Layer 2 of a small transformer language model trained on English Wikipedia (11 layers, counted from 0, width 96). Numbers have three digits each and are written without spaces.
A neuron's activation on a vector x is GELU(weights . x + bias), where the dot is the dot product.

Input weights of the MLP neurons that the questions are about. A number n stands for (n - 500) times 0.00097.
n0 (bias -0.155): 527450349509573315536455743442532457773413441433135716551536348428508340462541265521625492429469510269823395581585538736376418555385455552721408431366603556580331762457744560402530352718473152402476504701696550629434417316367232727550459430223483517592535618496284438586655766573361450756
n9 (bias -0.153): 346240575458317698357618496602344471554317432560281724579573546480387491508425606559548557589560542820364412614778504536488477406534551500644491437411151344519367535529306640530759700680873770504615556315340305564411655500613620613713491425704240533487348617418419546496435417393480321267
n65 (bias -0.265): 601505297381277347407394540490594671491430364509312602698574638650064572532669551607406386601718317422447246587387377760380500546395203676591500359749364125595627738589482583428669540524559472565699827689864442404415634583344590477613218380636745365557510495408281264568230500509405433301
n74 (bias -0.263): 466664461365387426452441535729489430554205272564702455838617236661202177516437341520381451407637570480432408443338456553598654402632609199365579664556573460672633523554429365641577633345448673545561691754384763508601520578380548371360323291575513558760610725557609609578363484504516508536
n129 (bias -0.209): 636627783435734458332528569448318726449551574410244361419391323401339600508415467585533500361553514613595423592468426681303492525287500387606320524405452532653449568639516609509277400171735259630700508605276765300130557454427451669467791362475718513474552463629293812721383548487607565607
n155 (bias -0.222): 304466346676512706324404546586544325533429556662466760181456534659328437594298587701267673776523396635356393756599624363430576587568574541577425662539518448590407296526846356386474713634399491491549360570521564790496572452408440106278560557606531236549419955387457282366415529526427636462
n158 (bias -0.270): 537465496410541588563561580459522583433552585674546480670450513313418438605565690572281402418243293389676625465601518783365645421508740338665585745368251487385588409448588191475254577553613553619392381544377354496427619362670500644287421240476338624573647418528547733517382405758368692353
n162 (bias -0.000): 666319494391711537584846469236466431296376536464279612563433465500703187380714627556588343637728392479527813600380477047766626505709555470424654495256200316664285515586295601522102827614898516870371726638515383209582192521655630526734082440640414350614287552489500276411697642298672685578
n168 (bias -0.181): 613390713536332496482687363607636171322193445664705291352467347517334720793496371612576483661378652699317522496382431472708318534473459375163523479521595580718425422500550444392342565425610687612427508569731746415664391349188678398335568665588786613425580445659718586368412562543530647589
n172 (bias -0.242): 666535426435474473427647506621356659368534571758459518461427306426367347515558401566509637435519422494444420419429484425584563350488477517553390483633614454548448445591544524400556539442586642416582357386561339419481456557418406535368418308390690739626559530467625760494603523461648643553
n173 (bias -0.178): 593638452673398362484339644658579500552326507562226541432704529449643612295468637443438441627555415385535553692535470440642517418392461774631448543555559770535681500451417474636596540565417557203427518884718653434630359537599219515387406387334538462443389401555504368421659639481467420434
n174 (bias -0.235): 460369635452643694309464658770527643480491389488423364455419491450273561512274412431765317535509305462596603379627720604525885563526468563024165284500478295469470448623589647635624450560247504391236488571488761509453679534573512549307619464717397619530483748471459556460668536521318361459
n182 (bias -0.160): 622362869423488604364472720741454284605395614455484441357374532185431642390228492516379648496417689446431322583523680208629211492543618488404567551317605356418361429492380388440438603665478419575461391712609535362509520765458378480427596428277703508479633753739726551675635695658451520691
n202 (bias -0.132): 724548451300418658513425532534660636276375294452452567451521550459524521654730500397468533367297392516402437418523328451442364373551617515691598618581370558326291602342520541929573732268618551603573452616416517410585220426655395723330652586425689421276326427689741440574596358583103560399
n223 (bias -0.142): 385397618535505788697899403341429428410645579537074630151247367599505217697417595417621420455670657175693612680261432376682500172431609349605551746467485873701612491404468428485609567437551584400527505830337742252628426595334308350598404471607539481476500387619741293334451660490401560336
n228 (bias -0.253): 516405387379637461331481590294731266792326481382598307701648725527504738466241496493390485508545575675407432457544438268621439620650648598560395407561193568358441362657432535541515530723599412558500621403712652512384489477685572508370648621524552445388660546380477682685380578426439311218
n255 (bias -0.264): 605453463433397715625454508568564269667633636411601232458485936328663473693349661471475746161468465783635469422426519269496340431373616715414153471568518713247571400412639461709608491616426652491235500644589399545554415526404278355479610451496407619326603371483233742555399625163650580530
n262 (bias -0.187): 747632308640608570648752466300468710541482530649500226434500626457474305182529566407517253237450878321437263496360648486478364531573678680683538751552583495500407400429572513632591443424426477338525513526082394650423521684656341388161459386234205496643613629700426461629451420438595368547
n273 (bias -0.195): 653522389532460658553611626412337711579395226526411636731342577474413353519581623626485238444580430327758657611540582400669528450361394718500562665681496604335477614500366223688345554539459551615460425535399419468642463515500605489583322633593535334638373205344322594342450680577749500515
n277 (bias -0.195): 505629746254458544579237700688761610417576284496624473486452270526509431552704350716650552500699575407578405491504688581398407544376713397573291551509407562723742597469457584900517877468411332407401706518255584312536581584605491496344421416504590642532514565268443358528044373190392470439
n289 (bias -0.352): 506906380450429773607853829793337809440857437749407290551262802426563533437449431213407358478589500543737495378289566448463549675522551570734563591401410315350560383473654457511200367495230423910595365484573472550155433697558636385500270389468386382380171138368247808371213873687563536578
n291 (bias -0.178): 784483586539424321522500619324320300611281820421545637418457420483650570321382648316677571650562577492575504782500617596428655542280613536463313496671148463532478654539619568602487376487527273462440599674653759311404484589535550533413585485470452149339255583445471132527551886700371471388
n316 (bias -0.215): 432153421347588570510491464481637514188542333369545481515360428700073557514691403544163162615413657380500528509800406385523331537423701496627326667554301735552519509528536477558459805679578652500426397532388252423543334611669482291563840404467566607684405595720829336549354482324532783238
n348 (bias -0.240): 344472576333574617538525366735512545546454475491635585545339374637254530503590555562532657288456577396490659484308221633591497468480595310600514596608371648461457385385610429605567521715510583578640446555506497446433368652459373271579582391487536464493557513426603363575566447536382645405
n353 (bias -0.063): 400473427491281432394804465491454700551619491677337541787424409339433340665461491600791729448823557758500680324692645789364612414425646390510441470491600372385509742317447427406491382371572332640322311505513032538398307224343651407638495535275560582551780473811298616424576526427754645491
n361 (bias -0.280): 435621286740234548510185514436386562660481667671620629597816621163336451631281543582694368500375721339726398415603437459567631524096752380641459423794540454398592441361399676446373346442410422291460763643653555367261385467639612808430405697293689586524280486670533812284319414591486292477
n365 (bias -0.076): 638532153562729307610468325722327538500216666356399622188486725619365403187880440389628473648437737429228394593562573601676430522278781413705766814301523512346344338478511418380180458455813455741423393544505569728607505286410554737548592685189573561174720619893657652853245663043435798328
n371 (bias -0.086): 441427364660317391286473464558278288650286555509473400303373437959472554362310500541610188598530708321466663724345450734608685655534553491107541621495446434460657383742355735422305469558649582495606632472541545710428660519423656722592485472586706348452408865752309380614386486575292126191
n372 (bias -0.220): 477600533339390715222624268528656433554554718383448235548684831399439602234654567556496372209677540442247318566383685563375427779472534450358419559491201732533401436626569357556733481436505660549629249300348280445683543780626591395430556569716291626450656561443614465655690304348522435191
n375 (bias -0.111): 398630857103602289457594307543491567322651626495361443401146454682389447470633372525545490622403494464548453469297750550901580633676340208477417706440538366284760441479307628281358494563245400464635425675475262713447455469420686480505435882484327764715622530571282625944543947845465535420

Each question shows a token from some text and the vector x that enters the MLP there. A number n stands for (n - 500) times 0.009.

"ra": 424473373535504449692434387331608569547605469385470603609445247594649481413648633362603425630426339450382362291601458465245476528727424425388473815551592414371444489321364544452650391562530515426514448586438652525632587612427536536626583530624536660418465587444443535508577523480396604504
Which of these neurons fires most? n375

"ol": 498426444532459450724463268465609461472581578423548483747548166566628449552485480326393388657501398465471445384516466488406418425563535518664432530446625527334574388414334609522517452578318305456552767476534614447513685645446684505513621480602582526224492502458471639288615479517501572646
The most active neuron and its activation: n361, at about 0.78

"s": 478497474602408495664526568278449444619684444457589579727426330590731551523524614429365473611519288446373616275552225465417490403547406531454614612416747482485463439455289525556578516377517444419569450476446617536615404680516544531542548598574387448467477775448543441325475272585440703563
The two highest activations, in order: n202, n162

"it": 484626621740525611454370448452437547601615503442560396561521307533662490587555542237509328594638491487563463415461505478379356502487331626509541421371586536454738289471529475490432317471487372487570512332421448482576652667574461582600528523574471281345375566483693557268567502475701593519
The most active neuron and its activation: n289, at about 1.8

" commun": 588462435704594532529275321416519365523743361494741591561354256403605572570577413384382529464519376371450471324539434397539506518440339572578532615425582546414488378495393497443552568612530510557600549644637544548512707566450626358718551551474444497439351582536390571345641421440656455549
The most active neuron and its activation: n273, at about 0.2

" and": 670545543663467543584523411522495458545646498425603613710203312396643486420525604446600413509379582372409449356675560487336363440495578598360590539540572478504550463576460542511480303430452601443532586474520646383493518447492428515615555668539497378537493528558396501465618335548513586467
Which of these neurons fires most? n291

"ro": 353575524538629381791464476326508548638626541323489553583506149566532537503690727489387439582468299394466347351521441411359580424588543603433661418557536487422589468330456603438390442484538490457531560287554603292592472591475480576557672525564439506285593654432250633451678501479471635529
Which three neurons fire most, strongest first? n162, n129, n0

"year": 594446419624460408620566341437485415541540607630724585686357223469493644627596470463486467586526424294427317326619383465405426478648248503558506528495718493543606438569563498647506536640577309427410585582420361414484572628533490279565417670494515506508480665443522514574555358479455539495
Which of these neurons fires most? n316

"c": 317496726603458482498477373398538373580616563280592604574460344461637680503541710444513294638709458436477316310533291400379440458506307532570558528326565470489696381574509515407543490509492457454467517627525523519580546548607561376536755548523374342590417648420557666482451404434476625642
The two highest activations, in order: n316, n155

" the": 545474623722490457633491353563554499594577413583441559595137291492654480507609457312475581572509509436400472450559348473509420448559381431514682448554476507573545467566481499457510351531587366385476546432457583580492597422549570544458563671589525495509478597494406568559541490514511500499
The most active neuron and its activation: n375, at about 1.2

" school": 663475485679465579566483316503463480567731465313702598554450309405563722451465553369497552491533412336478359262578312514544377452623247466649528514442646619604543311468413619452484480635489444497436599487522515403582677580338527487655544583482494320501460509532425488455691425466591611531
The two highest activations, in order: n348, n182

" St": 535503522690501420487441284448584513624677424401623654612445448425598535372453414236450581533576322397473359437473302525429587336558532409386584543319589595523598454604416387566525538701704537502556466345595555521485455634509600412638633729427463351450456554434369603344643365497424657559
The two highest activations, in order: n348, n162

" European": 577465464685439545529431227408571572763615543584623592564352329506574583438591405474490593532559337363453311367555356377511444487769283555505424490455627583434517472506413588488512414445470528661478574451515574460276619491430513535562478532550540364347383663540350625511607450445514585640
The most active neuron and its activation: n129, at about 0.14

"as": 415566506714533473679439571239422415653602545527565491574419355533626420568612583375395544543530309542568433172526342542492493454609456597448551585345684400451502521544403423428429200275495491527464565202425607594458557658444514538672617465556505480460464744623508387437520515519546668569
The most active neuron and its activation: n353, at about 0.41

" for": 630595298609470561682522331457562445546679553482574550529220451339540506544450474355532487588476366558457366401579325419475452342494471540411576509520642506432404425572392486618578520590531473408619611423623595456491618519506542381684596748491410479467535609587484512415584554424442466454
The most active neuron and its activation: n255, at about 0.77

" order": 438633578588564448502370319481606378553757428553705748668371357471565531459629527399500500616458495332320474273494387348514340475515409582439427450573712447578451485686521544532449417518592373521597575430353470483656564647517505463580501497344402484437398570535541553403618533428470509603
Which of these neurons fires most? n162

" |": 532522576715582439564355468434548534512758498544607500563165295471668534340486567362487440540538489539489365349537528466331479348483462551429600498476513487520571555443430502549585369539520639498555577431513565385732453563460550442419569608453444497443555756491486542304489466515518592566
The most active neuron and its activation: n262, at about 0.27

"ong": 582424576607481446543571430383312353484667562450704501607514464529516566423615637492412445618599195445314263549541510585259457332610354571389587388520473624465531486584309526470482421511516595518379483374565556513386662480533547337718592571430670455454422633595725541433568398465539416677
Which three neurons fire most, strongest first? n371, n168, n65

".": 569422566683488358609385439591660398443646530494659616572353422451694592412512507385450371486614559356607481324498460475352458349526414598469544712524568465394520486603230531438492371504444428552695618384505588446529545370483375500449621693508510384614517544557567432509674378415465598637
Which of these neurons fires most? n182

" life": 622438494596519354569465330467495452605631394480739688651444281470610664512574549499481392495493382245467448317692414376493500481618274501545544553543802606542491469538480500524474483483453461588436526576482372310622701599490500340522419628418518451667530606392380459560609356419430511622
The most active neuron and its activation: n273, at about 0.81

" 19": 646500492614598630582450340424509610547662420546613366551406299345608517455669555489492485592634256498601315192586341535311506543579383408442632552471659480510529425577412517507632384624528592329570507519525604285558422460597478427581524605465461273528533761523415460441517488547437423602
Which of these neurons fires most? n174

"man": 566510329716530399683407342305543466529530670525619569648463137475664523460460511408516381465497292509273414350510384594424429573557431593546464557563618410493462272634429338635767542412441342465435522411548542429513720708499541383606561587512519538454429529569462567483776416559521509538
The most active neuron and its activation: n262, at about 0.61

"\n": 441505591614525414701494522487575547388659626544691558644304334386652448403407528274434410445676471435474450342718378517511363498496354557485595565627611525626487515481368394548466344601528479433618482353474537505543585331516548467456484633572567432432455809465411476491623499479521485537
Which of these neurons fires most? n262

"n": 578571531610447425623367259410432423560484662515526572567514275565769615430513633503451289449588233360428600476411437603244485442582402549334564581370538432434607411492408400515730465476576486540520585320511479540478538615591595406724726593567388452376556690354569501392604284535493541675
Which of these neurons fires most? n372

"st": 376476558678585444576566277270387503544585440506535562718501518395594659532480485378437381579589299382277401474582241433398521383526483529369621576381667713534593381578455571550620459528457503520649572413517447479552645598649622417455687656394456471480435625418325609326502436509363622540
Which of these neurons fires most? n228

",": 596500489683544400591474406652546512575707539575629492548183553505690663390481560252457379578541471494467350384509444454382471463528513453494609688494652527487503438523484546509426345509535520399498594457530553417499670482526444541634594588491434346531412566521393490398538352490589620450
The most active neuron and its activation: n289, at about 1.1

"p": 389481674609502480502337487413549358449706570358678546644445271517771536568624609386344435659511282583518544480550300518382446449361391571532718450361471502499386451551501613543623569353691359402650456388477572538401577566594479462577743373562412570427431565446474681504416407456414546644
Which three neurons fire most, strongest first? n129, n9, n202

" Central": 515489543686405482514429178457462498692580543418707610636342433496596582470596455540299660383665168362448322409647358484484516440563291619521578551362527580468460438452480555530569533615617589548499528433589575434399644497517532454565523572482487439407418498468295533499638475408559549694
The most active neuron and its activation: n255, at about 0.59

"ig": 470594385709535496560421377442546513543532489405604603630494371621646496508532688198599500551679241469565444526500392508330496362489260697510556508423504434455678378488368408417466371524545498561409475614378448534620573502553438519664577533463474320617563289526588568332664403371462592712
Which of these neurons fires most? n273

" f": 635565560731388394569456381555505394578688423443741664462429263357503554410539529306662457621488330331523444435685452391473419433542358532456590585446649465455482481565446491466524481633574399466691585500505558511556540572465694337560586689410351549513379585461343583365482382544406559615
Which of these neurons fires most? n361

"et": 550491484654385456515482427402446633536648483387512389544493190610718489466547562412461497671623415540555283346632274501356460557600447542482529569411660567563569216379297587519425307437347505523532678346455563468413674521493540572691651586634346346360586486582547539279559487525522642575
The most active neuron and its activation: n129, at about 0.3

" (": 627519425668578458701474466642573588463676610441623474579330395369654525326450498258576500516598518391324415328564378548505467487459328458606619519434590592640494482410428379362481492562569491469522717463517556559728589290534503482552527591495433325466531695578433570458459463434507492455
Which of these neurons fires most? n365

"ur": 352363540517592371610439371373543419447646616273560609617463345637743525415588464586535456587397371495384408285499359543317445287446369514485614493622675480434610323582430477445585573684435485457582440484321600678545503656590577386624666499546436563483356564633534550407580560543440533505
The two highest activations, in order: n316, n375

" a": 571558582749521416558449535580537550623617506515532609616259290347563433494613439319485468598529537262408503382651462462452475406644377511479704554458643464418552517485451512406532467593522329416528573394459583474533628366524660474436555697582435436520522607564483521456420536383501604353
Which three neurons fire most, strongest first? n365, n375, n353

"m": 447538534665499520682419490443521505396540482440613626676480247479625635461590617430374444705532242465543501344632311474301538488495496573455575687415507473634416335409442413404527505512473516529581689522499402559510548606561491298483628480507373806392293574479477619355522232575507620486
Which of these neurons fires most? n158

"ation": 499423523605471538589440443331434518540613516563708575491424407499704582406659690471438500633525368418341494480632347501430372381487433710516542526491767542511513310688483557442489483367364370550621475393396456446540618596433396499466575710497511303397272615554470670472492486345610501676
The most active neuron and its activation: n155, at about 0.59

"ant": 437536555484421444705480373430564529493642384448615557666503446433710683529637505310502608675600240601362430292691439448482380597625497538472511393329451390417480545556326635480690493519448554526560617351423482422374622693514422454600709438458582275393354525482552669349559445494458499479
The two highest activations, in order: n9, n202

" an": 592505565620537453564543461517527509681645499586507624485247346434669351507574332363413369675395466300456498332569421429485580516602373537399562585532654493521556487538357385415582533528558308517543577341509572522449597403620557423540499743476524455493505635592439501529543412537408564456
Which of these neurons fires most? n375

" was": 592615456629606523553455457492482484496766478465585626636242395349634329385482570492504503570521428383388461277566424516524309612575401534396543682495583523446561458501481473464451427580557354403563710575585509420664671591525419549467520656484431451505474553518523537407576431424521530368
Which of these neurons fires most? n262

"or": 588466446520528518719342204248554544433668553478594418564433166651649658564515564576491473647462276559304477405543443394312477462520336589545678493416521416434484390656363553482537571492562460387546557348491413425396647553464581444548675593620582563486485714534490583312665587487506343517
Which of these neurons fires most? n371